Layer 2 of a small transformer language model trained on English Wikipedia (11 layers, counted from 0, width 96).
A neuron's activation on a vector x is GELU(weights . x + bias), where the dot is the dot product.

Input weights of the MLP neurons that the questions are about. A number n stands for n times 0.007.
n3 (bias -0.258): 6 19 27 16 10 -15 4 -9 2 -11 -34 -6 3 11 1 11 28 -12 -12 12 43 -35 -6 26 27 -37 -20 -27 40 8 2 -32 26 28 23 -8 3 -29 -7 -5 -4 -8 16 22 -9 4 -1 -33 23 -12 2 9 -13 20 1 2 8 2 16 -14 -12 23 33 -12 -18 14 -11 3 -45 -22 11 -37 33 25 3 5 8 -3 -14 0 -26 -32 -4 13 37 -2 -3 -27 -13 4 -16 2 1 4 -11 0
n8 (bias -0.170): -20 10 -23 -4 -16 13 -8 5 -24 4 1 -11 -12 54 1 5 -13 -25 6 -25 10 -15 -14 -32 2 -14 -1 20 1 10 -7 18 11 36 -28 27 28 17 38 -6 -21 -18 15 20 -11 -42 -7 -27 20 36 -23 -36 -7 -5 -52 28 -8 -21 -9 4 22 16 11 16 2 18 1 5 -25 -7 -14 -36 -13 17 -5 -2 -4 8 -10 17 13 -13 16 19 19 26 19 25 -31 26 -9 -7 -14 -10 17 31
n27 (bias -0.185): -15 14 -27 24 -35 2 16 -2 4 14 -16 -14 23 -11 16 23 25 24 2 -2 26 -38 -4 -1 30 -9 5 7 -12 20 11 -30 20 29 -2 -20 -41 11 -10 11 -5 17 -5 -7 24 -16 -5 -33 48 2 3 -25 -13 10 8 -1 11 16 -15 -4 -22 6 25 4 -3 -16 -14 6 -24 -26 -2 -2 -13 5 6 -10 11 -10 -21 -16 -3 5 -14 -10 24 -19 15 -15 15 -6 -22 22 13 -13 -16 16
n62 (bias -0.267): -5 -7 11 -8 14 -22 40 -23 -5 -20 -12 11 -19 -34 -5 20 -4 1 5 17 -3 -27 -4 -9 0 -9 1 31 23 -1 -6 -5 21 -17 21 4 -22 -14 31 16 14 -2 0 39 6 -6 -9 -7 1 -14 -26 3 20 -35 -5 -1 13 -14 3 -8 3 0 -33 5 -12 -1 8 -16 30 -25 31 12 -3 -26 -7 -3 9 14 -9 4 3 -19 10 27 36 1 1 -9 2 -31 -3 -3 -27 40 23 22
n64 (bias -0.201): 11 5 -1 -14 -11 14 -6 13 -16 21 2 45 -2 -8 -13 1 -8 -32 -2 10 2 -33 10 0 12 2 -5 8 2 -4 -27 -27 -25 2 24 3 -23 8 2 -23 -12 31 -32 -7 20 6 7 -23 -8 -15 25 12 11 4 21 22 22 12 2 -3 -10 -11 -3 8 -17 -14 -14 -16 -16 12 6 4 4 7 5 26 -10 -33 -15 -4 -6 6 2 19 -10 4 2 -4 21 15 23 -3 -20 -16 2 6
n83 (bias -0.144): -7 6 7 4 4 42 -4 22 -4 9 -5 -17 9 28 -7 30 2 -35 16 20 49 -14 38 26 4 2 15 2 5 2 -20 -20 -7 -3 21 26 11 0 29 -43 -15 -16 -1 -24 13 -18 2 -2 -2 7 -10 28 5 24 -17 10 -27 -20 -2 -6 -4 4 9 18 0 -5 -4 -2 -9 25 11 -19 -18 -7 -8 1 2 -41 -33 17 7 -34 33 -51 51 9 -1 -6 17 18 -2 -22 -16 -15 14 -15
n109 (bias -0.144): 15 2 26 -24 21 22 -26 -43 18 -9 1 -32 -35 -9 1 -12 48 9 2 3 -11 -4 11 18 -5 -6 -15 17 35 32 38 2 -33 10 0 16 8 -28 31 -23 -3 13 21 15 -4 12 4 -39 12 -20 -17 11 17 15 35 19 -1 31 4 -30 13 -26 -7 -3 -6 -39 14 24 42 40 -26 -3 -14 23 5 14 -31 -27 -25 17 28 13 -18 -34 -8 -12 -6 -17 -36 -29 3 26 7 -6 4 -13
n110 (bias -0.210): 9 -45 7 -2 4 16 -22 -6 -8 9 -1 -22 -14 5 -42 -34 22 23 -7 -4 36 -17 14 -11 13 -6 39 7 8 3 11 -4 -18 2 -7 -3 49 -9 -5 -1 0 8 33 -9 -38 11 1 25 -21 52 -26 -21 4 -55 30 1 37 23 -15 -29 40 -24 5 5 49 12 20 -34 -1 -28 -29 -7 -1 9 33 -20 12 25 -11 -8 5 39 25 -22 -22 2 -11 15 -13 -10 -15 -6 6 25 3 8
n112 (bias -0.210): 27 -2 -27 -6 13 -1 -25 -13 8 15 -12 -4 10 3 -12 30 -34 -21 18 -18 19 7 -13 -25 4 5 -8 2 -25 12 -24 16 -13 10 24 12 21 -33 -1 5 23 7 13 -40 -12 9 -7 -9 -7 -27 11 31 -8 -19 -26 -6 16 -21 12 -27 -20 -24 7 14 -12 34 -6 -12 -26 25 1 29 16 -4 -12 -4 5 -4 -5 -2 8 -40 33 14 -6 31 10 -5 11 19 36 -13 -9 -15 10 1
n121 (bias -0.199): -35 7 -21 -20 -10 31 49 19 -2 -17 -14 27 8 -22 -13 -11 -24 -18 12 -8 -16 -11 -30 5 -30 -7 -22 -4 17 -24 19 -7 0 -10 4 -18 2 -17 3 -27 -3 -18 -30 -7 -4 -1 18 -4 39 13 26 -16 59 6 21 -15 -10 17 10 3 3 16 8 30 -39 -23 -7 16 5 1 11 -9 -35 -2 26 -12 2 2 -16 -33 -14 -7 26 -5 5 -2 12 -9 -16 32 -22 -5 6 3 33 -17
n138 (bias -0.256): 30 18 -1 -40 42 -5 42 -10 44 34 21 5 -14 -16 -40 -16 -10 -2 25 2 9 1 -28 27 14 -6 -46 -1 0 -3 2 -20 -22 16 -29 10 14 6 -4 12 -13 -9 0 -2 -35 22 6 23 26 -30 -14 -15 -1 15 -4 11 27 -4 -18 10 -1 3 -16 -2 -3 8 -8 1 -22 -11 -8 1 -3 17 13 12 -1 21 -32 -4 -17 53 0 22 7 -39 -31 -7 3 -40 -10 12 33 2 -18 28
n157 (bias -0.136): 57 14 -70 38 42 -46 28 0 -14 25 10 27 -13 -37 8 25 27 32 -13 17 40 4 -23 -65 -56 11 5 -59 -4 7 -29 40 45 29 -46 31 11 22 -13 36 46 -4 59 -57 23 12 6 92 -13 11 11 12 -19 15 -30 -49 23 -25 0 -43 -13 -27 65 -24 39 14 36 -15 -25 3 42 -10 32 -95 -15 10 -15 -2 -46 -12 -65 30 11 -60 44 -26 6 -29 10 60 -28 -16 -49 39 3 -25
n164 (bias -0.141): 23 15 -16 35 14 -1 13 -35 -20 16 15 -3 -10 -16 -34 -9 19 51 -33 7 15 5 2 -18 -24 10 5 -1 -28 20 -5 -21 39 38 8 -7 30 16 -13 -16 29 14 28 -57 -3 -25 19 -16 -8 -20 -27 -15 -41 -21 7 -13 3 7 25 -5 11 -40 -4 -30 1 -15 31 13 7 39 5 3 5 -35 11 2 -10 -50 -26 31 -14 1 -15 -31 22 22 54 15 -2 3 -9 -12 -30 7 13 3
n208 (bias -0.100): -8 -8 -21 11 23 -11 18 -6 -11 11 25 20 30 -46 -14 36 -6 -18 8 -22 2 -15 -33 9 -40 10 -23 -37 2 -9 -15 36 18 39 -49 12 10 13 1 -28 20 5 32 -18 -1 12 25 67 -11 14 9 28 17 13 -23 -19 15 -19 -15 -11 18 -9 36 0 19 5 4 -15 -15 -5 54 -46 -21 -58 24 7 46 -24 -2 15 -1 19 30 -5 53 1 -19 4 31 29 -4 -12 -58 13 -15 -14
n213 (bias -0.260): -7 -15 27 -11 -13 -16 43 1 23 7 -2 11 8 -11 15 9 -5 2 -9 25 37 -7 34 1 9 -18 -8 -20 -5 -10 -7 2 37 -8 13 7 -5 9 18 -16 28 2 -9 -8 5 17 -22 -42 4 10 -7 9 -9 27 23 -17 6 9 19 5 -27 -6 20 -42 31 -32 -2 23 13 19 21 -2 -14 1 6 -13 -20 -21 -38 23 -10 -39 -16 -14 -16 -3 12 -26 25 26 -8 13 10 17 -16 -4
n220 (bias -0.004): 8 -11 50 -1 7 27 12 -11 17 -2 -13 6 0 -1 -22 -9 -8 6 -15 -10 16 -35 -13 10 -4 -49 19 1 -1 30 15 22 6 -31 22 -15 55 -33 -32 41 -36 -5 39 9 -15 14 39 2 -23 31 14 -5 5 -12 37 16 15 4 28 13 20 1 7 -21 16 -1 16 29 -1 7 -33 -38 3 8 10 20 20 23 -12 -21 28 -2 -34 -24 6 -26 -46 -17 -22 -44 10 16 -8 6 -17 13
n249 (bias -0.203): -12 -2 5 -22 -30 3 35 21 15 -8 30 -15 4 -12 -24 24 0 28 -1 -21 9 0 2 -29 -11 18 -4 1 2 -7 18 22 27 -12 16 14 -2 -1 -26 1 8 -31 0 8 -1 19 46 -27 -4 -9 -2 38 -30 -18 12 11 17 -28 11 -6 6 -13 -25 15 16 5 -22 -1 23 19 -31 -3 1 5 3 4 -4 -26 -1 -21 -20 -13 0 3 -1 -22 19 5 -11 -5 -2 16 2 5 0 21
n256 (bias -0.112): -17 4 19 -6 5 -51 7 33 39 1 29 -11 -39 -36 6 -16 -15 19 -27 -6 -29 -9 35 -3 23 11 -9 29 12 -11 54 21 -6 -12 5 -33 25 1 -8 -1 22 54 -7 -22 -16 -9 11 -20 12 -4 3 12 18 -15 15 -20 -15 32 -15 -7 -4 -8 36 -28 -22 1 1 3 1 0 -40 7 -7 20 -9 20 46 -4 -34 -9 -5 4 3 55 -3 1 15 8 0 -42 8 7 17 16 -15 -17
n280 (bias -0.211): 14 33 2 -5 -14 19 -13 -21 -4 18 15 -13 -1 5 -11 9 -6 -23 -1 -19 7 -21 8 26 -4 -10 -14 -8 -25 12 -17 6 25 15 13 -13 19 1 5 -19 14 26 -19 2 -13 -20 -20 -33 -12 -4 11 21 24 39 -2 -35 -6 9 -16 5 2 -47 -8 -11 5 -10 -21 30 9 15 -1 30 5 23 10 3 -34 -15 36 -17 3 7 -10 -1 -2 -18 15 14 5 19 -10 34 8 -7 -27 -10
n288 (bias -0.123): -5 -7 15 13 5 -9 -29 -16 -1 -42 -5 -47 -9 -21 -4 12 -11 -7 -35 5 7 6 -16 -22 -7 -6 7 8 22 5 48 -4 19 6 10 10 22 -29 8 -18 29 -35 24 3 35 12 -19 10 13 -27 -22 0 13 -20 -31 -1 -8 -1 -1 -18 -23 37 -24 -17 -8 -13 10 18 19 70 -9 23 5 -45 2 -7 -2 -9 35 3 29 -3 -46 11 29 34 -7 11 -12 14 31 12 -31 -13 -8 5
n289 (bias -0.352): 1 56 -17 -7 -10 38 15 49 46 41 -23 43 -8 49 -9 35 -13 -29 7 -33 42 -10 9 5 -9 -7 -10 -40 -13 -20 -3 12 0 6 33 -1 -17 -29 9 -7 -5 7 24 3 7 10 32 9 13 -14 -12 -26 -21 8 -16 -4 21 -6 2 -42 -18 -1 -37 -11 57 13 -19 -2 10 -4 7 -48 -9 27 8 19 -16 0 -32 -15 -4 -16 -16 -17 -46 -50 -18 -35 43 -18 -40 52 26 9 5 11
n304 (bias -0.122): 4 2 9 26 -4 27 25 -1 16 -6 18 -34 -18 -15 -23 23 -7 -24 -26 -2 38 15 28 16 -11 -2 -36 31 12 -47 -8 -32 67 -25 -1 -26 16 19 -9 -33 25 47 -5 8 26 14 -3 -4 -9 20 -28 -44 -31 -33 -26 -16 -25 17 -29 -14 -18 35 -9 -27 27 20 20 3 -14 1 -13 -3 -5 5 -28 -1 -3 -51 50 -1 -11 -15 -25 10 42 -30 -14 9 22 23 -7 0 -11 20 25 15
n313 (bias -0.190): 3 -8 -9 -25 1 -25 -3 -15 -2 29 3 14 -8 16 46 -21 -17 -7 -46 4 31 22 20 4 1 1 -5 -57 -14 -5 -14 -8 -15 33 7 10 -5 -2 8 -15 17 -21 15 -16 -6 -6 9 -1 22 26 -18 13 34 20 -14 11 23 -22 14 -23 -6 10 -20 22 -42 -15 -21 -16 32 46 -10 -37 6 7 17 -6 -6 -16 -65 5 12 17 2 -11 -21 6 4 -2 -3 -2 -7 21 4 -8 38 7
n315 (bias -0.254): 5 10 37 -3 18 1 23 7 1 -18 13 -32 12 -6 7 47 42 -28 17 27 12 -1 -26 1 -27 -15 -2 2 -45 -6 -26 5 45 -9 14 -6 17 6 -5 -14 -43 13 1 -10 -29 17 -24 -25 -12 17 -19 58 -35 -13 11 -28 -10 -22 -24 1 19 -27 12 -15 -7 0 -6 -18 0 8 0 -4 -2 12 -21 18 -27 0 16 -3 -14 11 6 27 30 -14 17 49 -8 36 7 21 -13 24 7 -13
n321 (bias -0.173): -14 8 5 14 2 -11 21 33 2 -44 -2 4 8 -29 -20 2 18 -37 26 -11 20 -21 24 -6 1 14 17 7 8 -4 -12 10 50 11 10 -2 27 -20 36 -6 5 13 6 -24 8 -20 19 -18 0 25 35 -10 1 -12 7 13 -7 -2 -41 -2 18 14 5 -42 -1 5 1 -6 6 -4 -25 -42 -35 -8 14 10 12 22 13 -12 -18 -1 -5 23 -6 19 -14 -3 54 -11 3 -30 -38 2 16 -2
n353 (bias -0.063): -14 -4 -10 -1 -30 -9 -15 42 -5 -1 -6 28 7 17 -1 24 -23 6 40 -11 -13 -22 -9 -22 23 -5 -1 14 40 32 -7 45 8 36 0 25 -24 27 20 40 -19 16 -12 -10 20 -15 1 -8 -4 -1 14 -18 -16 1 34 -25 -7 -10 -13 -1 -16 -18 10 -23 19 -25 -26 1 2 -65 5 -14 -27 -38 -22 21 -13 19 -1 5 -31 8 11 7 39 -4 43 -28 16 -11 11 4 -10 35 20 -1

Each question shows a token from some text and the vector x that enters the MLP there. A number n stands for n times 0.045.

" O": 20 6 22 28 6 -27 30 -20 -3 -19 10 18 15 40 -21 0 26 23 6 -5 -36 -13 42 -20 -20 -12 3 -27 25 3 -1 19 -46 1 3 -43 -11 34 -18 -21 -18 11 -35 43 -4 -34 -33 17 -7 -45 39 -9 -2 14 11 -14 -10 -18 -14 7 -30 3 18 3 -3 20 5 -11 6 3 -14 5 13 17 6 1 -10 18 18 16 37 -1 -38 -26 -9 21 32 19 38 -34 -20 -11 -9 0 -15 15
The neuron with the highest activation: n280

"at": -1 15 -13 6 -21 -9 13 -10 14 -25 -21 18 -6 25 4 -24 12 -2 4 -6 -64 -2 28 -18 29 9 -29 -43 -4 2 29 40 -19 0 -19 -11 -29 20 -5 30 4 -7 -34 19 -10 6 -21 18 17 -10 41 16 -26 21 -38 21 -41 4 -43 12 -33 -7 4 7 4 22 14 -25 -15 -4 16 -30 36 13 6 7 17 20 11 12 -12 8 -11 -5 1 -6 7 22 13 -51 9 -11 -11 14 36 41
The most active neuron and its activation: n353, at about 1.6

" And": 20 3 9 23 28 -31 2 -18 -17 -4 2 -8 23 35 -13 9 29 31 -4 -34 -4 3 26 29 -6 -8 -37 -36 11 9 -6 20 -47 -36 -3 -25 -8 35 -32 -20 -32 11 -19 14 -13 -21 -18 25 9 -23 25 -3 -4 19 -28 34 -23 -19 5 10 -1 22 17 7 -14 9 20 -30 -2 -12 6 -3 29 28 13 9 -7 40 12 26 -8 3 -36 -10 -16 -9 21 -10 7 -33 22 -14 -3 -17 18 15
The neuron with the highest activation: n138

"A": 26 9 32 44 3 -19 21 -20 -20 -31 29 5 15 27 32 2 12 -9 33 -23 -35 3 -2 -8 23 -14 13 -22 -13 13 5 12 -44 -27 -33 -12 4 38 -20 -3 -53 10 -38 20 -46 -19 2 17 2 -8 29 -21 0 12 -10 1 -15 -27 4 14 -17 11 4 3 33 21 -10 -43 27 10 -13 6 2 23 -9 0 26 2 21 26 12 9 -15 -48 -17 -5 15 4 4 -8 -12 -2 -21 -1 37 -1
The two highest activations, in order: n8, n220

"s": 12 4 -1 29 -7 -10 43 9 6 -43 -14 -8 18 22 0 17 27 17 22 -25 -42 5 42 8 15 1 26 -24 -19 -9 16 12 -17 -7 -34 15 -49 4 -51 -3 -9 -12 -9 1 -25 16 -2 21 20 -18 53 -3 0 -17 -17 5 -32 11 -2 -2 -4 -41 5 -36 -16 7 -3 -15 4 39 14 18 2 26 -5 6 8 4 5 9 3 -13 -7 -14 12 61 -10 7 5 -16 -4 -49 0 -5 44 14
The two highest activations, in order: n321, n112

" it": 12 7 -9 23 8 1 5 -10 -11 -15 -10 -31 9 54 -24 18 34 11 -8 -28 -19 -24 19 5 -19 23 1 -32 2 -13 29 -13 -27 -38 -15 1 -21 28 -28 1 7 -16 -23 22 17 -17 -5 2 2 12 33 19 -7 7 1 43 -14 4 -32 -13 -25 -13 -11 -28 9 22 26 -27 -3 17 -5 21 20 29 2 1 2 15 -3 48 -24 0 -4 -8 -21 10 21 -11 12 -10 21 -41 7 3 6 21
The neuron with the highest activation: n249

"o": 3 -16 -1 23 12 -36 71 3 -10 19 -26 11 6 34 11 -39 8 -11 43 -21 -32 13 14 -11 -13 23 49 -16 -11 -20 26 12 -7 -25 22 -15 -22 25 12 0 -16 -25 -10 39 -6 -14 -24 17 -22 -40 25 -3 -9 23 26 10 -17 -2 -22 14 -28 -3 2 -42 -16 22 -8 -2 -16 29 5 3 11 13 -9 -18 -7 6 -6 -10 25 18 -10 -28 -11 9 12 4 29 -7 6 -11 6 25 19 21
The neuron with the highest activation: n213

"ing": 10 4 12 15 -26 5 35 19 -23 -23 -24 18 34 34 5 27 55 27 -3 -23 -41 -8 36 -13 1 1 -4 -29 -6 -4 22 10 -23 1 -38 -3 9 19 -6 -4 -16 -26 -55 18 -44 21 -10 5 -1 3 38 8 3 -18 -18 -8 -22 21 6 0 -19 -33 -3 -9 -5 2 14 -37 5 20 -19 -2 21 2 11 -12 -4 21 7 -4 3 -6 -18 3 -10 24 -5 21 34 -23 24 -16 -23 6 14 34
The three highest activations, in order: n321, n249, n315

"le": -4 -9 -16 -3 2 -24 8 -3 -44 -29 -3 4 18 3 27 -10 10 28 32 -4 -48 10 41 -12 -25 25 28 -28 6 -27 31 15 -32 -3 -38 -37 -47 3 -17 -22 -47 -3 -13 22 18 32 -12 -10 -23 -8 60 -9 -13 -4 1 16 -3 -6 32 -8 -12 9 21 -26 3 5 1 -50 9 27 -13 -1 49 16 -17 9 6 -2 27 22 36 12 7 -15 7 9 -9 -5 -4 -20 5 -12 16 -4 1 42
The neuron with the highest activation: n64

" to": 27 40 -14 16 -1 4 32 -17 -8 -4 1 -6 26 44 1 -16 11 15 4 -56 -38 -17 9 -27 14 1 0 -26 18 4 11 -15 -26 -10 10 -23 2 33 -34 -17 -23 -23 -30 0 -16 -6 -31 23 -1 10 21 19 -7 -8 -17 25 -15 4 17 17 -21 1 4 -7 -1 29 7 20 13 1 -17 14 16 4 0 -7 -11 17 12 32 17 -18 -27 14 9 10 11 -7 12 -7 11 -32 -8 11 23 -17
The neuron with the highest activation: n8

"y": -5 -18 21 6 -2 -27 33 -18 -19 -50 -27 -10 1 37 17 -24 -9 7 -16 -6 -18 19 48 -18 -9 4 53 6 0 1 15 19 -50 -12 -30 -15 -33 37 -11 4 -46 12 -25 19 -32 -1 -7 33 -15 -9 42 2 4 10 -33 5 -31 10 22 -3 -32 -23 41 -6 0 1 24 -5 6 8 6 14 53 33 -6 -6 12 6 42 21 5 4 -30 1 0 31 -18 6 -3 -10 18 -42 -10 9 14 -11
The neuron with the highest activation: n256

"'": 14 -7 -16 -6 -15 -33 62 16 1 -15 11 -22 -3 48 -5 37 16 18 21 -22 -38 -25 24 6 8 -19 -1 -41 7 1 22 16 10 -14 -14 -24 -35 5 1 4 -19 -5 -8 23 -32 -6 10 18 -14 -1 3 42 16 7 -13 -5 -21 5 -3 -9 -23 17 -3 -22 23 5 19 -33 -4 27 -11 9 1 28 6 -56 2 22 18 30 26 -18 10 -34 -6 24 7 -8 11 7 2 -20 18 -10 1 -15
The neuron with the highest activation: n213